Layer 6 of a small transformer language model trained on English Wikipedia (16 layers, counted from 0, width 128).
A neuron's activation on a vector x is SiLU(gate . x) times (in . x), where the dot is the dot product.

Input weights of the MLP neurons that the questions are about. A number n stands for (n - 128) times 0.0026.
n29 gate: 108, 119, 126, 137, 172, 154, 127, 141, 106, 89, 209, 148, 169, 109, 154, 167, 97, 175, 92, 111, 112, 185, 124, 169, 173, 105, 167, 106, 169, 123, 102, 126, 151, 129, 190, 136, 119, 141, 159, 98, 150, 175, 120, 84, 169, 106, 163, 204, 144, 154, 190, 132, 145, 166, 208, 127, 98, 159, 98, 172, 112, 83, 53, 83, 97, 137, 144, 114, 140, 120, 80, 159, 74, 144, 145, 156, 168, 113, 79, 121, 168, 171, 156, 141, 98, 156, 140, 132, 64, 142, 139, 92, 104, 116, 141, 40, 113, 165, 150, 92, 142, 159, 187, 136, 184, 163, 109, 131, 136, 76, 125, 108, 132, 115, 175, 144, 115, 147, 197, 193, 84, 86, 90, 141, 212, 160, 118, 107
n56 gate: 139, 126, 102, 124, 113, 120, 145, 127, 162, 50, 99, 50, 152, 129, 176, 115, 132, 126, 127, 173, 109, 110, 154, 176, 152, 147, 134, 144, 100, 144, 135, 114, 143, 96, 59, 106, 171, 154, 130, 120, 152, 131, 147, 171, 177, 197, 169, 160, 88, 96, 122, 129, 158, 191, 136, 111, 164, 19, 118, 141, 122, 142, 176, 150, 172, 87, 132, 162, 133, 136, 148, 160, 191, 178, 101, 103, 136, 95, 141, 177, 135, 136, 77, 97, 124, 126, 73, 171, 174, 165, 161, 106, 139, 114, 69, 161, 111, 180, 111, 107, 129, 34, 72, 110, 136, 142, 173, 87, 156, 146, 62, 139, 177, 89, 153, 164, 140, 160, 87, 121, 75, 120, 88, 112, 65, 96, 159, 125
n106 gate: 209, 121, 103, 127, 95, 140, 139, 156, 77, 135, 128, 160, 115, 123, 159, 158, 142, 110, 125, 61, 136, 186, 170, 104, 120, 138, 136, 110, 106, 85, 125, 111, 93, 149, 117, 152, 113, 99, 120, 215, 138, 149, 156, 170, 186, 118, 106, 71, 128, 69, 144, 141, 119, 192, 126, 107, 160, 168, 101, 125, 93, 148, 145, 136, 189, 130, 58, 129, 121, 147, 153, 115, 147, 146, 98, 124, 128, 125, 153, 178, 144, 74, 110, 110, 188, 119, 168, 94, 139, 68, 161, 69, 86, 197, 165, 103, 145, 117, 187, 89, 91, 187, 66, 93, 97, 122, 91, 75, 87, 120, 133, 146, 138, 146, 108, 148, 192, 144, 117, 99, 124, 144, 121, 20, 131, 128, 116, 95
n120 gate: 116, 106, 150, 91, 177, 75, 108, 73, 93, 103, 71, 69, 129, 143, 155, 88, 103, 126, 137, 75, 156, 111, 87, 65, 110, 136, 104, 225, 136, 155, 133, 130, 170, 126, 128, 166, 140, 92, 171, 130, 120, 142, 130, 122, 114, 147, 119, 183, 106, 90, 124, 93, 118, 132, 187, 94, 162, 175, 141, 125, 180, 107, 134, 113, 175, 137, 116, 140, 145, 202, 176, 111, 108, 128, 151, 127, 116, 114, 176, 151, 115, 137, 148, 156, 108, 76, 184, 127, 162, 111, 121, 146, 116, 117, 201, 162, 148, 225, 75, 197, 120, 141, 80, 152, 126, 112, 130, 70, 67, 180, 132, 132, 128, 192, 119, 134, 175, 144, 114, 96, 130, 134, 136, 63, 90, 204, 83, 165
n126 gate: 110, 111, 36, 159, 102, 189, 162, 144, 133, 111, 151, 117, 107, 115, 183, 142, 167, 84, 165, 148, 181, 168, 129, 144, 114, 81, 149, 168, 144, 204, 137, 127, 155, 169, 151, 116, 176, 213, 137, 144, 69, 161, 105, 101, 135, 21, 102, 96, 111, 168, 170, 180, 143, 172, 186, 54, 176, 147, 163, 139, 145, 135, 134, 79, 77, 121, 139, 110, 139, 77, 94, 140, 116, 123, 134, 160, 160, 153, 168, 161, 194, 152, 157, 182, 100, 173, 187, 152, 88, 109, 185, 158, 116, 126, 102, 183, 103, 74, 141, 155, 142, 95, 146, 148, 89, 145, 135, 144, 122, 86, 105, 106, 155, 130, 123, 122, 129, 143, 128, 122, 114, 140, 165, 172, 133, 135, 169, 50
n137 gate: 125, 165, 146, 135, 134, 105, 128, 100, 99, 159, 118, 157, 146, 122, 101, 163, 129, 60, 57, 155, 37, 131, 112, 139, 160, 88, 136, 106, 197, 122, 150, 72, 71, 55, 98, 182, 128, 130, 155, 197, 147, 149, 175, 134, 123, 138, 147, 103, 137, 98, 116, 126, 172, 113, 103, 122, 151, 111, 92, 119, 128, 100, 106, 195, 127, 186, 148, 122, 74, 125, 164, 150, 122, 98, 121, 138, 143, 181, 126, 117, 115, 138, 46, 42, 93, 122, 82, 79, 135, 108, 128, 122, 158, 88, 107, 149, 122, 184, 65, 136, 143, 138, 135, 94, 190, 99, 131, 101, 173, 111, 107, 163, 124, 164, 199, 143, 91, 111, 146, 96, 137, 97, 88, 83, 154, 87, 126, 106
n217 gate: 85, 70, 112, 107, 126, 115, 151, 135, 160, 142, 99, 132, 179, 60, 151, 100, 147, 117, 97, 152, 131, 49, 128, 224, 146, 134, 143, 174, 108, 97, 114, 103, 161, 134, 84, 137, 186, 97, 124, 181, 108, 137, 139, 97, 102, 102, 64, 139, 79, 127, 132, 168, 163, 194, 112, 127, 102, 189, 109, 113, 107, 78, 130, 94, 115, 126, 157, 125, 169, 116, 144, 130, 148, 136, 71, 100, 64, 89, 104, 126, 150, 72, 73, 129, 164, 131, 82, 124, 128, 106, 134, 100, 146, 137, 114, 134, 60, 107, 142, 122, 108, 111, 29, 104, 138, 136, 138, 210, 100, 138, 121, 134, 129, 103, 98, 59, 159, 78, 140, 79, 125, 106, 160, 120, 105, 198, 156, 73
n229 gate: 53, 99, 119, 95, 94, 124, 137, 98, 123, 165, 89, 138, 143, 124, 132, 135, 196, 99, 157, 113, 118, 90, 57, 197, 161, 95, 88, 134, 173, 163, 169, 146, 118, 145, 113, 142, 97, 144, 161, 58, 117, 116, 76, 116, 104, 141, 139, 75, 116, 69, 147, 66, 73, 137, 118, 153, 172, 162, 176, 115, 134, 151, 172, 165, 122, 110, 105, 157, 98, 104, 93, 124, 86, 125, 137, 136, 68, 187, 136, 105, 116, 121, 111, 158, 137, 91, 179, 97, 236, 86, 99, 134, 118, 136, 49, 163, 151, 163, 155, 138, 114, 107, 131, 158, 138, 85, 174, 87, 110, 161, 118, 99, 180, 120, 147, 126, 121, 178, 39, 128, 133, 138, 103, 97, 166, 101, 175, 134
n29 in: 94, 93, 136, 149, 136, 229, 56, 99, 175, 138, 62, 130, 160, 188, 111, 103, 139, 110, 127, 114, 140, 119, 172, 103, 177, 99, 125, 189, 70, 132, 139, 93, 153, 127, 72, 69, 117, 126, 111, 177, 139, 125, 102, 144, 150, 187, 138, 103, 116, 189, 95, 150, 71, 137, 100, 144, 93, 99, 149, 8, 98, 142, 135, 73, 110, 101, 177, 147, 79, 116, 127, 78, 140, 151, 139, 106, 175, 112, 120, 121, 97, 149, 143, 63, 119, 104, 125, 107, 201, 77, 118, 144, 119, 135, 79, 90, 201, 142, 121, 91, 127, 123, 131, 133, 133, 103, 104, 89, 46, 104, 162, 154, 138, 124, 130, 153, 119, 121, 117, 107, 129, 140, 117, 191, 128, 94, 133, 135
n56 in: 129, 125, 79, 99, 124, 145, 61, 138, 188, 132, 109, 73, 107, 144, 91, 97, 108, 124, 166, 174, 59, 147, 117, 121, 141, 104, 201, 117, 108, 137, 129, 104, 144, 101, 131, 159, 137, 166, 118, 118, 133, 154, 131, 179, 107, 171, 138, 102, 116, 96, 142, 151, 79, 113, 89, 109, 98, 123, 138, 111, 116, 75, 98, 149, 137, 105, 43, 172, 147, 86, 148, 135, 126, 167, 112, 124, 122, 122, 173, 135, 166, 123, 123, 101, 204, 160, 88, 100, 119, 51, 107, 111, 118, 119, 109, 90, 131, 115, 127, 176, 162, 115, 137, 89, 99, 153, 159, 98, 155, 162, 77, 92, 102, 96, 187, 113, 95, 208, 149, 166, 152, 127, 110, 145, 106, 141, 32, 105
n106 in: 98, 96, 108, 152, 122, 129, 67, 143, 105, 142, 151, 94, 68, 73, 108, 122, 179, 128, 94, 133, 111, 193, 107, 91, 92, 138, 128, 125, 135, 139, 143, 107, 113, 141, 169, 96, 116, 181, 100, 79, 124, 136, 106, 193, 117, 112, 164, 132, 133, 129, 163, 120, 108, 143, 91, 113, 113, 178, 87, 81, 146, 118, 181, 103, 234, 116, 142, 101, 83, 78, 80, 116, 137, 99, 89, 177, 128, 124, 57, 99, 117, 81, 116, 128, 42, 166, 104, 187, 102, 96, 140, 131, 174, 85, 176, 90, 96, 155, 105, 80, 182, 115, 117, 98, 59, 154, 95, 95, 179, 140, 92, 123, 151, 143, 166, 189, 179, 92, 159, 70, 153, 107, 115, 183, 105, 113, 122, 134
n120 in: 128, 90, 98, 97, 117, 96, 192, 121, 99, 137, 148, 132, 93, 99, 110, 91, 139, 156, 63, 123, 96, 149, 153, 155, 137, 140, 132, 161, 143, 106, 106, 202, 105, 132, 143, 116, 107, 160, 169, 159, 134, 135, 117, 121, 132, 65, 83, 97, 46, 114, 120, 174, 98, 94, 108, 140, 126, 137, 149, 192, 109, 151, 123, 82, 165, 128, 111, 126, 72, 168, 91, 207, 145, 151, 155, 94, 113, 146, 194, 146, 108, 170, 143, 120, 60, 117, 132, 130, 131, 48, 137, 133, 197, 208, 197, 124, 95, 110, 222, 112, 66, 154, 102, 106, 143, 168, 100, 78, 119, 130, 143, 147, 103, 157, 116, 128, 178, 157, 181, 130, 132, 185, 71, 120, 84, 82, 146, 117
n126 in: 148, 175, 165, 141, 182, 139, 132, 62, 144, 123, 133, 187, 118, 199, 78, 50, 141, 130, 101, 137, 119, 96, 107, 114, 166, 209, 111, 88, 85, 192, 98, 106, 37, 152, 138, 168, 81, 130, 177, 166, 140, 94, 161, 56, 110, 150, 179, 125, 110, 116, 113, 139, 139, 103, 98, 111, 190, 121, 115, 89, 67, 135, 146, 115, 143, 169, 129, 160, 128, 88, 95, 154, 178, 102, 101, 113, 122, 146, 149, 152, 43, 79, 171, 117, 163, 79, 102, 139, 110, 179, 156, 138, 90, 172, 85, 127, 158, 98, 156, 114, 181, 168, 100, 160, 129, 136, 138, 140, 151, 101, 244, 135, 207, 76, 105, 175, 153, 94, 145, 149, 154, 125, 90, 178, 92, 99, 162, 171
n137 in: 117, 176, 151, 71, 157, 153, 127, 29, 131, 99, 161, 150, 107, 106, 172, 138, 112, 162, 173, 161, 162, 130, 68, 143, 140, 159, 128, 109, 179, 176, 168, 147, 63, 146, 161, 118, 114, 171, 168, 119, 151, 135, 155, 118, 114, 154, 128, 114, 73, 97, 95, 149, 177, 87, 135, 118, 105, 178, 138, 139, 139, 82, 158, 40, 114, 93, 140, 93, 105, 153, 200, 130, 209, 104, 133, 140, 120, 94, 165, 166, 124, 97, 204, 95, 149, 103, 111, 188, 112, 90, 117, 124, 179, 142, 122, 116, 154, 123, 156, 122, 109, 63, 197, 113, 46, 153, 88, 154, 141, 87, 113, 104, 140, 152, 109, 134, 180, 123, 104, 124, 122, 154, 90, 161, 132, 147, 80, 114
n217 in: 138, 115, 140, 187, 87, 109, 99, 159, 164, 98, 113, 85, 130, 101, 78, 170, 114, 196, 157, 94, 122, 146, 178, 130, 120, 204, 143, 161, 140, 205, 122, 103, 143, 107, 93, 120, 111, 155, 128, 93, 112, 95, 126, 81, 131, 182, 149, 175, 108, 136, 137, 115, 149, 77, 159, 127, 87, 71, 159, 132, 173, 145, 154, 76, 152, 168, 154, 135, 113, 154, 84, 69, 118, 97, 90, 135, 150, 164, 163, 203, 95, 186, 175, 155, 165, 125, 102, 121, 142, 79, 134, 145, 114, 147, 110, 87, 116, 99, 133, 83, 160, 131, 181, 148, 192, 125, 93, 114, 122, 69, 164, 78, 119, 113, 149, 133, 72, 119, 55, 134, 121, 155, 88, 89, 162, 102, 139, 174
n229 in: 89, 81, 116, 78, 89, 160, 148, 136, 168, 128, 116, 121, 93, 169, 170, 94, 131, 147, 111, 112, 177, 42, 126, 117, 167, 123, 170, 141, 176, 133, 120, 125, 125, 126, 101, 169, 91, 80, 198, 122, 121, 172, 121, 117, 106, 74, 120, 134, 130, 58, 144, 29, 140, 141, 168, 60, 201, 142, 184, 152, 120, 123, 187, 89, 125, 78, 164, 110, 140, 126, 38, 128, 117, 120, 134, 89, 148, 149, 135, 120, 141, 110, 184, 109, 78, 131, 113, 170, 103, 129, 137, 133, 176, 64, 87, 130, 149, 110, 123, 143, 157, 119, 126, 85, 173, 129, 104, 127, 49, 108, 148, 74, 70, 87, 83, 112, 181, 133, 117, 145, 105, 131, 84, 168, 150, 199, 106, 140

Each question shows a token from some text and the vector x that enters the MLP there. A number n stands for (n - 128) times 0.026.

"e ": 90, 157, 169, 107, 104, 136, 128, 161, 107, 146, 70, 164, 108, 123, 105, 126, 66, 123, 133, 153, 133, 164, 129, 120, 139, 144, 144, 156, 131, 151, 158, 129, 117, 156, 147, 122, 118, 152, 119, 136, 187, 72, 145, 138, 68, 94, 106, 91, 126, 149, 159, 97, 137, 90, 83, 137, 126, 121, 121, 161, 143, 160, 159, 184, 87, 97, 157, 146, 140, 75, 104, 172, 180, 130, 115, 163, 101, 133, 143, 133, 135, 94, 106, 157, 67, 123, 108, 113, 79, 170, 107, 90, 62, 79, 134, 131, 100, 122, 121, 136, 116, 173, 90, 96, 116, 160, 94, 158, 105, 139, 134, 99, 113, 124, 124, 143, 185, 93, 161, 157, 149, 168, 104, 165, 158, 70, 119, 130
The neuron with the highest activation: n29

"e": 131, 73, 148, 188, 132, 127, 154, 141, 122, 159, 112, 152, 133, 129, 127, 153, 103, 100, 110, 152, 169, 140, 153, 101, 134, 120, 186, 234, 88, 129, 133, 142, 121, 204, 115, 176, 104, 90, 124, 127, 156, 83, 148, 142, 70, 175, 88, 135, 154, 69, 147, 78, 110, 78, 85, 119, 131, 124, 131, 188, 111, 79, 126, 153, 106, 181, 138, 124, 113, 137, 61, 125, 121, 153, 164, 127, 101, 124, 143, 142, 117, 139, 159, 142, 104, 113, 118, 130, 112, 145, 99, 95, 122, 127, 125, 106, 111, 87, 113, 144, 113, 113, 128, 138, 114, 170, 66, 146, 96, 161, 105, 91, 121, 108, 110, 147, 162, 102, 127, 72, 91, 185, 94, 111, 127, 70, 121, 131
Which three neurons fire most, strongest first? n120, n56, n137

"J": 91, 156, 150, 167, 100, 170, 110, 128, 129, 128, 92, 127, 116, 128, 115, 132, 42, 153, 117, 148, 73, 171, 161, 183, 153, 153, 81, 138, 131, 139, 148, 122, 117, 90, 113, 99, 106, 112, 126, 114, 137, 156, 125, 162, 111, 147, 116, 129, 134, 149, 180, 25, 142, 97, 85, 162, 163, 72, 159, 135, 111, 190, 160, 145, 100, 117, 115, 189, 154, 104, 116, 139, 103, 121, 64, 68, 120, 111, 90, 107, 145, 166, 127, 132, 162, 86, 112, 106, 140, 130, 138, 125, 130, 84, 107, 85, 153, 121, 161, 108, 112, 99, 122, 156, 115, 181, 85, 77, 175, 163, 112, 143, 87, 175, 131, 143, 149, 141, 90, 113, 139, 142, 120, 95, 104, 170, 156, 144
The neuron with the highest activation: n56

"4": 106, 126, 134, 176, 119, 127, 129, 136, 147, 123, 115, 137, 96, 141, 135, 122, 84, 119, 99, 155, 112, 155, 142, 107, 92, 166, 105, 170, 157, 133, 134, 95, 195, 154, 174, 149, 119, 113, 152, 122, 147, 119, 110, 190, 139, 138, 100, 172, 182, 161, 121, 19, 156, 70, 157, 126, 153, 65, 153, 87, 129, 158, 101, 116, 121, 89, 90, 150, 121, 99, 114, 156, 114, 143, 103, 70, 116, 91, 153, 163, 197, 153, 137, 163, 138, 90, 136, 102, 95, 138, 134, 100, 135, 119, 93, 94, 153, 143, 170, 120, 124, 124, 142, 84, 84, 108, 44, 129, 139, 140, 98, 120, 151, 121, 148, 133, 126, 72, 81, 88, 97, 133, 114, 133, 94, 133, 128, 132
The neuron with the highest activation: n56

"7 ": 107, 161, 156, 132, 124, 103, 139, 90, 104, 124, 108, 115, 114, 74, 120, 100, 91, 106, 153, 187, 98, 139, 156, 112, 82, 157, 147, 165, 121, 142, 122, 138, 142, 155, 142, 135, 80, 103, 122, 107, 154, 150, 126, 148, 100, 146, 109, 127, 171, 125, 111, 103, 151, 41, 133, 117, 111, 78, 155, 152, 105, 144, 107, 176, 116, 113, 83, 162, 151, 91, 105, 84, 151, 158, 81, 72, 96, 144, 110, 145, 201, 132, 134, 150, 54, 66, 144, 111, 148, 103, 103, 169, 103, 55, 100, 99, 139, 107, 156, 138, 113, 126, 135, 120, 99, 141, 61, 158, 131, 130, 93, 130, 151, 127, 107, 174, 161, 82, 112, 136, 178, 134, 98, 124, 128, 141, 106, 124
The neuron with the highest activation: n29

"200": 123, 135, 155, 109, 63, 132, 81, 134, 125, 105, 124, 160, 98, 145, 124, 147, 93, 141, 142, 163, 134, 145, 126, 157, 109, 143, 157, 136, 97, 159, 144, 88, 120, 134, 179, 113, 87, 74, 71, 118, 76, 152, 90, 152, 169, 131, 110, 124, 141, 60, 124, 92, 164, 82, 120, 161, 72, 102, 136, 75, 75, 102, 85, 175, 71, 123, 109, 136, 137, 138, 158, 178, 129, 126, 90, 97, 120, 102, 77, 157, 163, 137, 148, 156, 136, 76, 150, 113, 107, 116, 128, 148, 110, 119, 104, 114, 119, 153, 168, 117, 103, 125, 139, 81, 137, 131, 75, 155, 101, 163, 57, 129, 94, 175, 110, 147, 187, 95, 158, 83, 120, 148, 109, 130, 134, 151, 93, 136
The most active neuron and its activation: n126, at about 0.36

"con": 110, 146, 192, 94, 104, 152, 131, 190, 131, 111, 95, 127, 143, 129, 121, 175, 135, 79, 112, 145, 154, 141, 117, 117, 109, 119, 168, 151, 145, 165, 130, 88, 94, 117, 178, 138, 143, 91, 139, 129, 104, 78, 151, 127, 132, 82, 157, 117, 169, 97, 134, 95, 130, 104, 124, 137, 92, 114, 89, 119, 85, 124, 105, 139, 72, 178, 106, 133, 165, 123, 87, 139, 138, 148, 171, 104, 117, 116, 87, 174, 188, 126, 152, 165, 121, 155, 226, 78, 151, 199, 124, 166, 145, 105, 112, 125, 150, 120, 134, 131, 113, 188, 109, 100, 115, 211, 87, 161, 113, 132, 120, 133, 177, 115, 101, 168, 112, 131, 104, 138, 81, 157, 97, 143, 154, 105, 115, 107
The two highest activations, in order: n120, n56

"m": 102, 102, 143, 156, 182, 152, 148, 138, 127, 120, 120, 127, 83, 125, 175, 123, 131, 109, 149, 135, 69, 127, 145, 147, 154, 105, 132, 127, 128, 132, 124, 114, 112, 137, 133, 109, 148, 115, 98, 98, 119, 113, 123, 125, 163, 127, 141, 53, 136, 59, 109, 122, 137, 107, 110, 157, 138, 150, 126, 102, 62, 140, 187, 152, 72, 58, 129, 173, 188, 156, 108, 60, 153, 146, 159, 90, 107, 116, 131, 135, 142, 148, 179, 128, 143, 138, 155, 149, 139, 145, 100, 182, 120, 105, 77, 136, 62, 159, 154, 120, 130, 155, 138, 127, 76, 119, 44, 115, 100, 152, 154, 193, 103, 176, 118, 179, 114, 123, 124, 143, 59, 115, 70, 153, 112, 116, 117, 161
The most active neuron and its activation: n229, at about 0.58

"ation": 99, 90, 100, 185, 144, 114, 47, 159, 141, 111, 110, 133, 146, 134, 112, 159, 140, 91, 140, 123, 124, 164, 99, 151, 147, 137, 138, 131, 85, 128, 146, 118, 91, 101, 148, 91, 128, 145, 143, 156, 138, 82, 140, 107, 107, 131, 93, 110, 97, 113, 170, 122, 190, 91, 93, 123, 61, 100, 160, 104, 75, 116, 192, 136, 124, 197, 142, 175, 191, 155, 145, 122, 182, 162, 117, 140, 99, 98, 122, 103, 115, 143, 106, 183, 132, 145, 109, 94, 124, 140, 157, 173, 169, 108, 110, 126, 80, 165, 149, 106, 122, 98, 122, 114, 103, 142, 82, 65, 98, 151, 123, 132, 67, 137, 154, 180, 96, 77, 122, 127, 99, 191, 110, 102, 121, 180, 101, 145
Which three neurons fire most, strongest first? n217, n56, n229

"A": 138, 110, 151, 125, 138, 153, 102, 147, 142, 86, 123, 156, 156, 117, 121, 123, 70, 129, 163, 143, 111, 174, 140, 141, 124, 131, 108, 204, 86, 217, 158, 127, 124, 91, 174, 137, 120, 107, 115, 101, 143, 72, 136, 135, 131, 140, 61, 109, 149, 130, 100, 73, 102, 88, 100, 117, 104, 81, 142, 127, 85, 152, 96, 146, 101, 140, 137, 159, 148, 90, 139, 141, 131, 119, 155, 98, 132, 99, 100, 144, 138, 131, 100, 164, 120, 102, 122, 130, 144, 155, 112, 119, 90, 71, 145, 88, 145, 105, 121, 181, 130, 157, 125, 104, 77, 193, 82, 93, 134, 127, 134, 96, 91, 123, 114, 130, 149, 109, 142, 102, 188, 148, 96, 75, 119, 127, 126, 154
The most active neuron and its activation: n229, at about 0.16

"==": 107, 84, 152, 126, 130, 134, 148, 158, 74, 131, 128, 127, 119, 150, 199, 145, 91, 96, 139, 184, 127, 126, 161, 129, 161, 97, 117, 192, 114, 122, 110, 111, 156, 163, 173, 108, 48, 95, 102, 128, 113, 104, 168, 121, 122, 141, 102, 142, 109, 144, 174, 121, 163, 140, 129, 141, 94, 104, 117, 117, 160, 132, 127, 139, 74, 118, 126, 118, 151, 57, 111, 116, 179, 148, 145, 104, 128, 128, 146, 126, 144, 126, 119, 133, 125, 72, 79, 95, 161, 125, 89, 133, 102, 105, 125, 109, 107, 60, 168, 88, 76, 88, 51, 149, 127, 152, 78, 151, 138, 55, 186, 123, 82, 156, 105, 116, 140, 108, 140, 122, 177, 146, 107, 95, 148, 137, 160, 144
The two highest activations, in order: n217, n56

"s": 115, 98, 146, 174, 127, 125, 148, 172, 119, 130, 121, 154, 139, 140, 142, 140, 85, 89, 113, 134, 152, 178, 163, 173, 148, 147, 124, 190, 104, 155, 175, 136, 95, 155, 162, 130, 146, 129, 73, 110, 175, 69, 106, 144, 61, 158, 104, 135, 158, 148, 124, 93, 109, 81, 127, 161, 118, 113, 112, 159, 108, 145, 104, 173, 70, 111, 162, 126, 59, 104, 124, 160, 165, 187, 101, 99, 106, 111, 139, 107, 156, 117, 157, 99, 117, 109, 144, 145, 107, 89, 131, 161, 101, 85, 138, 113, 171, 115, 112, 96, 121, 134, 138, 101, 95, 179, 73, 138, 137, 156, 130, 144, 59, 131, 114, 127, 141, 107, 172, 154, 152, 95, 133, 133, 143, 92, 122, 98
The neuron with the highest activation: n229

"ro": 115, 136, 163, 114, 127, 109, 112, 142, 113, 110, 25, 118, 149, 153, 97, 181, 138, 96, 104, 133, 141, 136, 130, 123, 128, 102, 139, 184, 124, 168, 123, 117, 89, 107, 132, 173, 111, 94, 115, 124, 166, 107, 87, 106, 157, 139, 91, 80, 160, 119, 155, 64, 82, 111, 105, 146, 101, 83, 164, 152, 57, 162, 135, 91, 120, 167, 102, 128, 136, 108, 102, 158, 137, 171, 141, 58, 107, 126, 152, 181, 167, 109, 163, 176, 131, 125, 161, 121, 128, 139, 79, 146, 127, 84, 137, 151, 130, 110, 181, 112, 130, 120, 103, 78, 112, 189, 64, 150, 137, 179, 116, 148, 116, 121, 142, 169, 111, 119, 122, 113, 177, 178, 104, 141, 144, 155, 106, 103
The neuron with the highest activation: n229

"f": 133, 97, 140, 124, 82, 141, 90, 157, 154, 190, 106, 138, 167, 124, 166, 115, 113, 133, 134, 106, 87, 117, 159, 107, 170, 154, 103, 141, 122, 158, 197, 99, 208, 155, 199, 126, 120, 140, 116, 99, 102, 131, 128, 160, 109, 150, 86, 117, 131, 134, 81, 94, 104, 67, 87, 105, 141, 114, 82, 78, 76, 107, 175, 148, 91, 121, 122, 136, 147, 133, 157, 137, 164, 158, 122, 95, 121, 154, 129, 163, 140, 106, 174, 144, 174, 137, 177, 85, 89, 180, 123, 55, 128, 129, 105, 129, 68, 132, 186, 146, 91, 110, 92, 111, 122, 128, 86, 104, 106, 133, 141, 225, 156, 83, 79, 88, 119, 157, 136, 130, 161, 154, 151, 122, 114, 137, 125, 139
The neuron with the highest activation: n137

"on ": 131, 126, 159, 79, 138, 169, 135, 122, 147, 116, 87, 197, 149, 114, 95, 120, 158, 124, 128, 117, 94, 184, 146, 100, 158, 107, 141, 166, 116, 146, 141, 142, 128, 178, 148, 161, 141, 119, 77, 146, 196, 101, 121, 134, 69, 95, 142, 129, 150, 117, 161, 115, 144, 89, 87, 115, 144, 51, 126, 163, 133, 152, 107, 153, 53, 117, 102, 143, 120, 96, 94, 164, 167, 172, 115, 154, 127, 149, 92, 153, 151, 138, 126, 142, 95, 108, 86, 111, 114, 165, 83, 155, 95, 62, 125, 124, 128, 112, 140, 133, 129, 135, 124, 84, 123, 136, 85, 91, 130, 162, 154, 104, 117, 151, 151, 170, 164, 121, 148, 199, 138, 122, 140, 129, 157, 149, 112, 108
The neuron with the highest activation: n217

"s ": 137, 107, 153, 90, 115, 122, 151, 90, 180, 131, 89, 106, 112, 142, 135, 121, 119, 157, 125, 152, 86, 135, 139, 138, 122, 140, 150, 175, 117, 171, 131, 148, 120, 177, 152, 136, 114, 172, 89, 130, 106, 123, 113, 175, 131, 102, 103, 114, 109, 123, 100, 124, 155, 82, 82, 175, 97, 114, 149, 185, 112, 186, 129, 166, 64, 76, 92, 177, 148, 95, 98, 131, 150, 152, 159, 118, 103, 91, 132, 130, 176, 161, 151, 147, 95, 130, 158, 117, 116, 138, 109, 79, 101, 30, 68, 124, 154, 140, 129, 142, 117, 190, 152, 87, 123, 92, 85, 152, 123, 123, 149, 153, 166, 146, 97, 189, 165, 94, 117, 149, 139, 148, 100, 121, 126, 144, 139, 131
The neuron with the highest activation: n229

"ac": 117, 65, 116, 87, 167, 133, 183, 110, 122, 171, 123, 144, 47, 44, 137, 149, 138, 170, 125, 136, 150, 133, 131, 165, 159, 94, 112, 136, 162, 126, 156, 90, 76, 114, 197, 70, 102, 105, 154, 131, 102, 129, 139, 189, 167, 119, 114, 132, 139, 100, 136, 191, 128, 102, 150, 130, 139, 137, 104, 106, 85, 170, 152, 142, 113, 142, 127, 120, 143, 142, 141, 140, 135, 139, 72, 103, 146, 89, 97, 170, 189, 139, 153, 91, 97, 178, 173, 46, 121, 116, 93, 164, 88, 81, 124, 109, 132, 130, 157, 107, 102, 120, 122, 123, 117, 170, 93, 150, 122, 169, 183, 154, 168, 127, 137, 113, 112, 100, 141, 64, 178, 139, 152, 140, 125, 106, 157, 183
The neuron with the highest activation: n106

"an ": 128, 211, 149, 108, 88, 95, 101, 158, 135, 161, 119, 135, 128, 96, 127, 168, 123, 167, 118, 150, 56, 148, 141, 144, 93, 90, 138, 156, 143, 145, 158, 152, 150, 187, 214, 111, 140, 147, 152, 131, 165, 101, 133, 141, 73, 100, 109, 122, 128, 145, 73, 136, 156, 90, 79, 120, 107, 113, 159, 162, 177, 176, 119, 159, 86, 106, 129, 124, 157, 78, 146, 122, 123, 154, 165, 86, 147, 115, 159, 120, 135, 127, 119, 138, 66, 117, 153, 102, 131, 171, 110, 88, 86, 55, 170, 149, 109, 88, 153, 153, 131, 150, 71, 102, 121, 167, 105, 171, 112, 134, 174, 137, 94, 155, 157, 160, 174, 101, 162, 183, 136, 130, 118, 159, 125, 109, 116, 152
Which three neurons fire most, strongest first? n217, n229, n29

"k": 86, 102, 127, 137, 150, 117, 167, 126, 94, 140, 117, 156, 104, 141, 113, 142, 31, 62, 157, 127, 111, 125, 161, 127, 130, 167, 70, 156, 98, 133, 170, 131, 137, 132, 127, 200, 91, 159, 115, 141, 99, 111, 137, 128, 124, 97, 126, 166, 150, 123, 148, 105, 121, 104, 153, 102, 167, 135, 148, 101, 105, 151, 155, 85, 86, 159, 146, 125, 152, 161, 152, 139, 121, 100, 120, 99, 127, 132, 114, 75, 135, 105, 176, 122, 97, 100, 90, 131, 86, 159, 95, 199, 144, 93, 63, 117, 77, 125, 122, 116, 94, 137, 136, 76, 88, 116, 52, 114, 99, 143, 144, 103, 114, 172, 112, 130, 88, 117, 57, 106, 99, 110, 121, 93, 126, 127, 149, 146
The neuron with the highest activation: n56

"ub": 93, 170, 95, 117, 143, 208, 155, 154, 100, 155, 113, 135, 120, 118, 143, 136, 124, 145, 178, 138, 110, 91, 130, 121, 142, 164, 99, 101, 173, 163, 160, 129, 134, 153, 219, 162, 125, 96, 154, 127, 135, 119, 111, 92, 83, 121, 102, 138, 142, 141, 123, 99, 142, 112, 106, 62, 50, 113, 117, 93, 88, 173, 134, 168, 62, 155, 147, 107, 205, 158, 94, 164, 155, 123, 183, 124, 144, 124, 68, 135, 141, 122, 140, 182, 128, 128, 168, 143, 105, 189, 105, 104, 109, 82, 128, 119, 167, 190, 213, 161, 142, 120, 108, 147, 136, 144, 113, 131, 85, 126, 176, 110, 156, 131, 113, 123, 144, 122, 106, 89, 80, 147, 100, 104, 84, 130, 108, 129
The most active neuron and its activation: n56, at about 0.39

"S": 121, 125, 125, 152, 99, 116, 106, 110, 175, 175, 127, 151, 108, 167, 110, 127, 92, 82, 99, 127, 116, 143, 153, 166, 146, 146, 117, 214, 131, 176, 167, 140, 89, 124, 161, 92, 104, 113, 114, 112, 160, 68, 109, 185, 82, 126, 117, 80, 153, 131, 123, 69, 83, 91, 137, 120, 127, 73, 130, 156, 151, 191, 116, 170, 77, 144, 143, 128, 104, 113, 144, 123, 125, 151, 120, 70, 98, 147, 131, 90, 119, 155, 199, 66, 161, 123, 128, 95, 100, 111, 125, 145, 115, 92, 140, 134, 146, 100, 117, 136, 177, 154, 182, 137, 110, 183, 80, 120, 118, 159, 123, 101, 80, 125, 110, 125, 154, 139, 94, 128, 169, 117, 134, 154, 123, 125, 129, 117
The two highest activations, in order: n229, n106